Layer 7 of a small transformer language model trained on English Wikipedia (12 layers, counted from 0, width 96). Numbers have three digits each and are written without spaces.
In attention head 1, each number of a token's query is one row of weights dot the token's vector x plus its bias. The head spreads its attention over the tokens so far by the softmax of query dot key.

Query weights of the head. A number n stands for (n - 500) times 0.0011.
q0 (bias 0.194): 537500476461501472451519503484497473569466454506545442462444485532516531523514479463492461508510487472478479430499520516505479459487472488559522488494496497476443481441441486526488407438454468483537408404529505488508532460541521547482444484520481461476480497560426468445497501534471427430
q1 (bias -0.157): 515524469484507543494571494446496531444492511548409472456577506401527565547495544514508507475498484540517488397523525487459551532516553561517490421467505497484526492491493495518524532500497524532518514425459497463480484496512548494557461505536562494496507509621597554557450481427570504449
q2 (bias -0.695): 471447527406584572524597580443571420480521587549516537557537470471430515446515493526504538459424470555471597424516565424462561544562534491470531571400466523530435485510463396649557549521432454608569532506516406460506525575432564401493527416514516543613540570488679488453523611418566484511
q3 (bias -0.829): 374419506387503546548581533430505539551460600478552544514506465396444492461560486597587490492444500472498614524474483450427453442529463429375516436473417456531513476495560464468476493712390410478685458540452383438523501529484479381423494415458488559611627526576632492467599631432543393513
q4 (bias -0.113): 476378435456450551429394459413446489474389446467485445443413526541506489422584501502636459373473519596627470521430429452511409435500549389467500484424432452298478486531527471441455451455521529335564528481647482446534553406580424379489471438461430469468562442368509548417377424492486341432
q5 (bias -0.510): 500619505558612531602613454424525457539550556544479578518692413466455424565453622455442607539513468462437465578588457513548490497337471513526579445592528535619454562601484738642624571544492570565433600429538633523539414556456441606360502484560575512629440567608505589705462512420711511510
q6 (bias -0.526): 698617525427593525548570521676573420539398558592509343562532257422610436448346327330430390540400657337158657381451459516469463371545415714416596509442440565629315513292392351522414387354444516586332394434521572483334512320364462454456626485485283517344443612416418401427589322360376423664
q7 (bias -0.139): 447558565426589343622415408543666512451474531622624709405549554361497627632321611529422662382511486285655548419546346574518806623768551363378360532460422397496566714654225557651245589687658479228636621302584151515209568672446563559501695450652814302369523544343609503605529440511492502445
q8 (bias 0.189): 464387543361460313309552319383683413543573704488498559567710552333256489639621635304651401356559705571527411641317446430493617316664321549555841357331777482677495456482682535611453517207296571718401695473624619514485542502544444475700478584489348441323609611322673765545578616491408358483
q9 (bias 0.372): 591574736392314805578621468437640706735636526414362304316670384455472249437603424549663484666554649235485474386513686507572428612556377325570473521660640649639238527460487269576612468555551498350686619731405645304499513219858337543437408566548623380406245497485428488542470490489458464638
q10 (bias -0.270): 607587787201324600397448433615620319401530642429322581681634439737684303528681385294462649558376522456361419455711659761594628495529601503661537511374510544504533460442379495523431410433642365518328504401650662454536614584528579358513516410522751358562438512390421544439278551492407740419
q11 (bias 0.037): 571591577650719416578570567609382423489762535454607724557358565540481291242352502464392466520281479479465334644373649473552474346557424309422545618367314606744503342388515675449466579356582487470431499383616559310489514613492651408529729610390452398523387296718495367714623501444353571328
q12 (bias -0.103): 520560505491484570492548466582478530414543519533430498518502568496509521470533560520445472441541535543492463483478432486533543549542562550509457459485529426481463502524585507558437544537553501542528469495470531499499545521476453496523525538565560523512506535439486512587523513577528564508
q13 (bias -0.391): 376435584416614575512552468603539436453551532469529443571540457452461500500510474530531564582442433453482497571595481469500490505609573517434462596451572521570477565555633460537602501536411567548462463546435394512535486541435525527533562449480525470510499492499544387558527566496497527551
q14 (bias -0.130): 463510602484542505605565510598521499481583519479516469555501520447477538571594485533374589525507552478538478541566605522526464555551474487474464528479602576587517533505606473502575527674479467549489531588392471539513489568399544573534579476514555498582494506527541457511613614551569617534
q15 (bias -0.389): 474538546479528518622531580497571535516616485582527521575539488493542540531628515502442594576481581592503535551563616546500460561538476557467554475511491576591540500632508418520543498615485542548586457547468486488523505535500639565469588555501473528570480512564545446423589582573513662468
q16 (bias -0.585): 458599491398540589499591522513544401584491561595579603512648383452492491503503487497502528438399574411487526547547442406461442508507501607511607561478543668498524462489473489581602536595562497552427601486507464483532492545447485478339621555474550529599523494591535479531531603458575520631
q17 (bias 0.471): 476529549429448339498412554508432372360611437451480442555463599420462530522517547821454458425523389563521529524578578666510505524541538473460420371577388360509451521534397414515337483486475525445507417476357412426415414367533611495521421441428456447557461526417468387597494515478445610445
q18 (bias 0.194): 548448403457388382218511480718627540401576354429575430333362650501434508437488303553397390307413404509477499333527497482268456345633506744426463648510442572298500345413529136506169522389590456495559313506434379470366544519310631535481655698491416426509453333426513499317408484497348364396
q19 (bias 0.578): 771452384571500649638537622558493602647357510592617356494411449542852422446462374190622633500619739598586580557533452414734654460444452597647479555590707627516664723538403630380578598503633467456480437522541548571504608525392423452645453589817677487507555743787596620562628491495473576504
q20 (bias 0.166): 405472328677689605634411451348566446385637687474496496400543437321548623337466473367733519532580338375503394621528441456430468727512446732601648670653615500447242473556660564537704480500706600784641466583796555531637521637424368671480487278516545395526448370462410283663526398809352349447
q21 (bias 0.089): 514550448516430488643497497474621393688808706624621603341645476667561525586301585734522418752412548362373548538451802471333685659302556681302667527372100532438474506751605636470773422650559652335309505445308530529490549668455301376519395564491419459471355544331515472364525436592507652639
q22 (bias -0.035): 494589409397399265355567007486511562490427531524698473331331569257396229626325382385725533415439346385449391411418699330499308067496574355416734397643494355405421598331305318535328582340480498227289359291207401432488547454185239451421270215300583261301300237588091269231407438470358444559
q23 (bias 0.305): 398664360462387521265622432394531382317530229616502467554708373374651441574386322604556379418281468541505482416393460559480457465596647562312583406386320706315379420386548530597792479536554399630594380710478651487531552206295431486468376332214454560409584497533436428602442241575609354439
q24 (bias -0.050): 337602699498716514585634728719607493406376651641633646456510484769733672427595485756608784788551440607570886435608510359548674435599428558591791409566502451485590615481580720549683599647297653820470379541456625542636500837619464535518631614541544557609852423786532521764674375564614702502
q25 (bias -0.182): 520494480498373609686434462549436526429472445630532458550577613203572492503693298602716650591608471546538494288542471453592308623505314479378629852530438594178670495472459488584782483441430672183613514525446489629710451663400626780422787294510631422322529577567574616689594604326690753620
q26 (bias -0.167): 433331483457736503378639741585587588543576308740539600603567555483406468496618369316756515271436265468627448516578778419447766538752601329296642358598543433525602487609485495716518535511417445287800298494531679714819513401698353474523637473684516668578460628650732428385475459584659501517
q27 (bias 0.053): 642333558452449544516474321633442309518523368442566840394353389573497543669654602738372647390407448246368510522919465286359619732753498524789392582323511553389694526336482561271543431734445559596717754477669614441470399230407495297460341488574497501515527436617351414545739461510510459738
q28 (bias 0.161): 638617444519633610543541478655428571770274295523474577485431445572554599525468370566715442484440612370670419426794405526533557509519334347447598700605495588651550498599389483638456422138399478588535564258548558679504312732604298344592396295524499548703516372449222545496398643505562449520
q29 (bias 0.052): 568386346691800697675442548455702850496485741549606599700712392794651486580722568653474424594479619497347504470287561679334483489461736719513565728487489368568613477430549573384766546506596712624619647572476530741479677579655416591717637318755657725479401434627659508341512776383588747637
q30 (bias 0.243): 530429655435466423363490451558585643666684762594705483618468613701545477382617434563297529475443429607343710671715622491589285584657332476407670659535506466357513605682748713357477653523625317563539394757714619657342509540438561614373469119575656698482574702622534505449690349424712568452
q31 (bias 0.309): 506457486399625669444500039423602525383420495468657594778650470644418409462606540589497444836576425588435519725577652692571420556595433687582506583657637388440632491273628423813542400625536470646427563320306541367575750490622520678438478588608358403654558571702545614533436386589446634447

Each question shows a short text with each token's key, already scaled and adjusted for position as the last token sees it. A number n stands for (n - 500) times 0.0025.

Then comes the last token's vector x. A number n stands for (n - 500) times 0.012.

0 "ong": 482502465444508374358584667724396703498504498454441418493846376522409717543388519443498729552567
1 "side": 498511478465509377365600693725431729482511494441463426493832349501392688543361484462486710525568
2 " these": 518520509494520390386577704800454721499504466456470453526852332463461703488409475490486705541549
3 " broad": 457501528505558430444536661642458739511544464469510460538756459388362591543342339536454595490576
4 " policy": 499493505493508366389616771763433756500506496480469448525803383497411692546312443512436645514581
5 " areas": 507502507475526371344643724769405776509515487461448466539838374515443655537378461589443664480577
x: 558567445428535539527517488451636701539785439440765451523518473583521543486444423477472500466375884535515501517318418471431569484499540403501483525601486513416529437403515605575447458565400553517652513505345517528438439525416744422465421487594482265540421511573575381693408575354430413605
Which token does the last token look at most, and with what share of its attention? 5 " areas", with about 30%

0 " end": 516519521521532464371598658744522700516514505425476413560808317503407683580259437501414664523506
1 "ing a": 508528530525524417351604683811499695487511488429473431538813323504425713497344435406475672531561
2 " political": 496473484498551346481626745663535740497473507482406481526673500496481667596257301404481562549608
3 " conflict": 489486488480503406445619774697458769463478489485398497528640429474482563637443459511352530477636
4 " that had": 544476469459499398392552609654349717502441459494389479592734358419483625476435536373404676468556
5 " also": 536526471480492399430615552467376726533424457456425474556685371426528564505483481338413710458432
x: 465473447522415493437408585478564599567688546543763358594581486592514524404483525492446418529407826656584540472314455563353460446581658457516363496626471624550453398498596503575558470565450597555500411420421430507466441556465620478545450393546508093504409447571594518711574579389368410517
Which token does the last token look at most? 1 "ing a"

0 " for": 485517513523501405380596692718458714512516500438479442556839341513420742525357447462429685540556
1 " years,": 482498483494497396358627703666440729493498479439448439578839298566505738551373461471443682556582
2 " thus": 488501492477505398348571621686448719479486473445445455564809339496453713488374459450442710505498
3 " end": 469491487517529489355548517618556664461498521464479421540596345520339527560329373552405766515413
4 "ing a": 485499548556532428369597657815516680510546514437483425530754297508430683497343435394466683541551
5 " political": 505510499511566341483629737696545747499480510480419453492658462487470669606232302393472587560609
x: 614494616336479512444559403437715561521745427448677479516604495595465444488373606483455587390446851520484496600197382476539613434610511393605523465553509446393473357515487625508614530569394502490570370522440504579428510515627641351474524510484531247505401442638543446615566480429337536595
Which token does the last token look at most, and with what share of its attention? 1 " years,", with about 40%

0 " d": 491502508507525400394606697748474699513500473423467426530810342523490674518336406410489688542589
1 "iving": 508480525531498394368470652678495602499540542474506434539728421427541518650321324421471782496623
2 " equipment.": 515507512501511398313600723767458728482506490425469460563883317477443749527362454488476682568593
3 " The": 520522541523527428335585682799478651518518475433470449589857289465424743497413414470487668546576
4 " Sp": 559488506577516403437655628646406650475477503498477561545723451270337725509429452599553577547612
5 "ani": 523498499499512490554709531639424307529473479512512545498789422358429657707455658441502729776470
x: 496372567480603599623427456494768494517471443549713555484401350567401520406384551562448494454514698541654517491381422450532693571498219507590464522538476616404558430612532541692679479561628455551516316303448637417487427437719506618556275446579593314467590525546512457495504435285254551488
Which token does the last token look at most? 2 " equipment."

0 "oon": 479506486464503390341601687731389707487501501455455435514867336484408738561398487463508690556593
1 "er,": 489510485476505380345620705743415716482501483443450432517871301538443764516381463462487658561581
2 " tie": 450498483494496474419581823602463698508536512456460368536674480426397636422430333495578568460669
3 " up": 479475518557471484345603773600504694529540480461516480527669325451195451446471520470464630566352
4 " Sc": 537498455532473381407548721596404682506452459486415596437682446474336642466462572589389592538323
5 "ro": 561521483452502521575642589477592408530458413487445527619870382273480499721440397648464810609480
x: 643411521463418511491451597537559511480501526517646349429589374698448532551535498466548528467506817466720509327267554537458735463553268618463526539387450499395497541562503515538496410594592466520545336377427573648476497410582438633538345291616588395543531474505661381555500487397244610565
Which two tokens does the last token look at most, in order? 1 "er,", 0 "oon"

0 " the entire": 495520507511522404380623708842490734492491461440459471542839349424429731500377448448468638533566
1 " wreck": 460479530538466431472688749828530794546502504537467555560750467411539625574374411556472556518603
2 ".": 523516523510518407310619693810475727481496479411470472591868317472466730523394469488496703559577
3 " The": 513525576546545473361565611825502603523522477453477446634779281406467713453439407487551602544562
4 " dome": 504528551535522370428772751829511821497513484558472517535676521355504661568380428552644429499679
5 " is": 499496612532544469337688638798593640521564465467523553734608194452526497378485427516466464558553
x: 482559601468372573386444561474783634361703527441828576543394477604657461635541442344411369609326771548526463595420449503505467499496575355484436583477436645437517461537603390536512468538521583523600512552404484547437449624536542443571418412510512334522565506404515674638230488261488458522
Which token does the last token look at most? 2 "."

0 " aff": 491504458476522363425578680688327718501517504489453384550779334446432723514376450324525589526488
1 "ects": 510525523500495437351617735726384686495529513460476409556771346450495622547362459444512656563438
2 " the": 520524536517518410343601739801430677493507460428467459575856328465451717494412426436488688552553
3 " well-": 479518514494549385415595728681470708465457433460399471594687493419467638484359424361533592453552
4 "be": 526519501514470445439636580658499768477477478487460511524615403494402486607401583273507654479402
5 "ing of the": 463509562557519441306541658802476679497524492455479472533789331453405604533452431372472661565507
x: 471511561433528549445546432462628582528692441459719473464495448542533537449391505428486556530453809557511480573328383485539600453510471414477536517614494489467459459392569568601565476547480495574576542595402640466472494521498616350597386328537474260568395428584468387909518520353359456531
Which token does the last token look at most? 2 " the"

0 "ieve": 470509498477481399369578746734369699501512489436457436507860343421441685546437452438462713616581
1 " the": 497522520503516392361598720800421698477503464424470446541868325465431729505405447441482682564575
2 " d": 446492559570524460540684741738474695502509460463468517542676426516510581473334421334544624516615
3 "ucks": 505449517513501399397590660593386556471527580521562489463716577400442562717365324513440711485512
4 " of the": 490503592590525463395536689797473685529540484456505510540839336420389552434493437419484676581503
5 " camera": 518478533550503411544693811697542853504478526571518603455757494348495508542382348481470600543670
x: 603402537465417640482613533558691571535698371445535495448617505486504361546495552379496607429468891453532348657290416436599630383514331473503493536459466505419482428499537477570502574519329441488577489454440479487353475503615675458454352498708467197552477536597579557639569540487428535550
Which two tokens does the last token look at most, in order? 1 " the", 5 " camera"

0 "mark": 488500473449510360373625676721379697496498496449429428536863382531409711550355463493459712564571
1 "able": 510516492465525370366596703756386711477502483433456422528841367502405708526361474481447701550570
2 " in terms of": 509510499488520382354635752748441735493504462437445461530841343500447724476341440430454705523571
3 " conqu": 471519499522513381437621748591489860485468449436410535545685497527505797544352397425482551478555
4 "ests": 518481480498501424470667823679506763501479497513452545697718462435505558641459582507464654334520
5 ",": 490489569573521424354610735673440728517517459404477478631812299461517658530488469474480695514493
x: 469504460414505568514433489494573629484720383500767464489523511571465552473468471423556472454328912586574532470406420445449591370582551443537565541500465569429520406454614616552458390476482607578536500552434505512466433549536713409571374294550410328568425417638547423765440542327434423564
Which token does the last token look at most? 2 " in terms of"

0 "r": 484509467434514387332551632730416596497503483451463416523879321453465653517401461517563690597590
1 "ini": 507506488458495385369552670758400608482505507467464415512926344449561661564422489529604705618612
2 " family.": 511510507491504392327600724788459709490503483427462458555871312488471761518381459467498672577605
3 "\n\n": 528527492469509397333652723796445704497489467417457448595886324513420793522376480471513689538620
4 "D": 442491573582587516419625462631341636482557552493450456642634250427377770527426363526527566453653
5 "omen": 545516500493544408588768625708364480520510512514472453524634514480526729744465349496570615658585
x: 686523458519564621370581509517703569558520521472694508584536365640396386432374423613467522637415830542556521412337361321455699554673293368535566434532464485506491401597451587518568507451510568397425332315424540521376481470632687488550493392496622495575587626636380626466502350405361486450
Which token does the last token look at most? 3 "\n\n"

0 " treasure": 477515497482475369351621757813428747494502492476478474503884352472429688525429454484509640549605
1 " sites": 483507496475496371349628719779429748488503488468469457562869335504457674507394466571458652525611
2 " clearly": 486518480451498385345592677742465685486483441459456446562866369456483685510385433473449661492558
3 " mark": 505495500501516434339612680722447721497519489449484416605804347463409682544352412487416673510532
4 "ed.": 504515513504513401309603707802473717526505477414459455588863326466458754530377482458480690570576
5 " Un": 520563487477557452315512475725511689528538436488436425693632395436522762475360442499471597620466
x: 382615452416509620305530524597680656532670492477595544464425420638636494490474372482301422542426938681459539497382574455389549387505483413461502413444369509601571416559560457669621488544529551492570325553506556519487489507515627434601469338462506305663536464588530374598535505342312479519
Which token does the last token look at most, and with what share of its attention? 4 "ed.", with about 40%

0 " data.": 490521508478514413316634717780465704491480468411458451587877340487444778525396435478482677559599
1 " Then": 479508505506511428354560619779478652510506486435460460561863299468405763496409411454517715555554
2 " they": 470503550506518405380704606703425663482510494493480488473746389451356771422440440501461637600511
3 " hear": 470524549577475530352719674651390719523526508494561551700680317474306497521469294512469525546625
4 " sh": 537489502520517460438577741674491753475509474469512545582708397502388575455475305403375571661505
5 "outs": 509494520495458490168655873594490520501513536486531517540579360368370471636462480573379689541529
x: 589371570488605514477619506484653718573602486303920484421590594596458496494367414443397536380409690670592440518356413445393536368485314516533485502519441706372595477519648520415581494470404482513603411490424602485404454413408661553493448605616567405459535407436485652615424605300454578508
Which token does the last token look at most? 0 " data."

0 "os": 472495473461509396351581690728401716491499506460445421537894316513501673590392472459513714547572
1 "ini": 509504494488510392359547670715373726475500517451464416511949326470524703605440441483553688591572
2 "'s": 524522512490525397373577715780423702486514485445480429568862327501452694485382431480503678561617
3 " early": 477486501524507454489500598613494712469496500477500459557668369506450633514317394430457697523611
4 " years": 525502494527477351394551644679430771489477511484444459515665400545474651561297529515447680500600
5 " are": 519494529499527391345591646693481699515520488431474447559756294522497698493380443472376662547571
x: 476593570477488534421500449433698650452743463535748540516478456630517586493420461452432477547410905607512469514366460521412531461499571345489502463541495550426518425459614561585449413568476575551627477563335561511402451572383688347518394396588485290551420453582572487709383529331450396553
Which two tokens does the last token look at most, in order? 2 "'s", 0 "os"

0 " AP": 527522506486564398415682741714383622501507494455442441530909458490398771527283399565429635541549
1 "PG": 502488491448553396405686761697412599501503480446419419525892508489444719614271446529468721529547
2 "'s": 529520532503561412426607729765390657493515485440481443577832430514480642475347392461430676570575
3 " primary": 473478505526572444479532754586472726501523523488506457522724474444385554557288303403417626472547
4 " objective": 501500521520515400420600773764480761497520503483465489519775365457431638508260439469411595491594
5 " is to": 545497533520495365347640685724450648507488488431474531529815331455424685475391392401410655458586
x: 468588519512559512490465432338666689445651474445724467534556436641433501458479486478570441436418827612537483442388320473415604467515641348520509487535504462447489388408558552557484453521543509586624483489345575504416455620455673433509475432607522218580485426517591558757443628292436523462
Which two tokens does the last token look at most, in order? 5 " is to", 1 "PG"

0 " Ven": 486481486510493439414609621750437653526520520464462441533886355500464682616362469451525676545592
1 "etian": 482475500508511423495533594682382620493528557502483397524921446510512542733369457463611718555671
2 " fleet": 497505537519499366396579767750346760502534540490501432476829437512440651534378428536475626507604
3 " of ": 510513502513526400355625732735392715497505472461459463582897320519409744480358464501500701494570
4 "72": 503496403433491433487502659588381602470412411581413636691771413489532673502388598496658670293425
5 " ships": 514519536492490377275603733693462788510475523543463544563760557562506601512381545665602490413521
x: 647431331410442563534512512573614580537724479451725485492581589499580363537417462410443471521408804530542394569352429465449563473498485495517505484523426656305586452421666545491479435589392561394636584461475382521356429591492689326615555564676499276635529438439522531693453601422304443524
Which token does the last token look at most? 3 " of "

0 " idea": 472513490474486378346644734761404709502486488454463491534859334496442699483383403441456651570567
1 ":": 489515493479514386318627704768424706489507476426452466531881314521450749505403443442489664555554
2 " Sc": 482482482548492400410509629685409594467479494482444542476660461436475714486493399565488643606394
3 "ro": 504493482485517525609607569529549408438459438496463537610837424272455524720440362545533773699426
4 "o": 534525533533536571525677557691390399555492504523518490645710576525433397741530603500606737634396
5 "ge": 485525516528510499491536615627386560535515517508516489554690542452302243766602497378580647706447
x: 570357335604587497437356604463731516549679485547880342408680558603480423505396529455433535551422669574593579520450551360535648417390068455428516574536393600500496450620495460516623534450467446468530498354506561504577461442671567510507247518621515346533461609498496497576531534494397532443
Which two tokens does the last token look at most, in order? 1 ":", 0 " idea"

0 " mar": 467499487492493355407553706766528761520524491443439418414781303470503660563465499412602612582584
1 " his": 486509524507513384387567706786478697473513495470483424517792281484468679488390458455513653605580
2 " legacy": 503476508523469377403606732717465750492506535541477530526673312497528576554333381439439616506630
3 ".": 532512506488516377316608718800449719506498482421460462561874316486462750525377458451494690567582
4 " He was": 535494535522520413338627551664448513482502507492466476615641219532456770452366372468435518622558
5 " married": 523513493457493356326719596645555686478509498540443519526590294711536781557326240456524510684626
x: 569616531433451631323500455507681526524646398481710550527496534657459475528311463471464542471495840629537489580360323493463499485596597320474392587429443641372464479544494536586670365528402599476604387473449633699361450583417597345514455492494597350603523490562309705597437518344512456502
Which token does the last token look at most, and with what share of its attention? 5 " married", with about 40%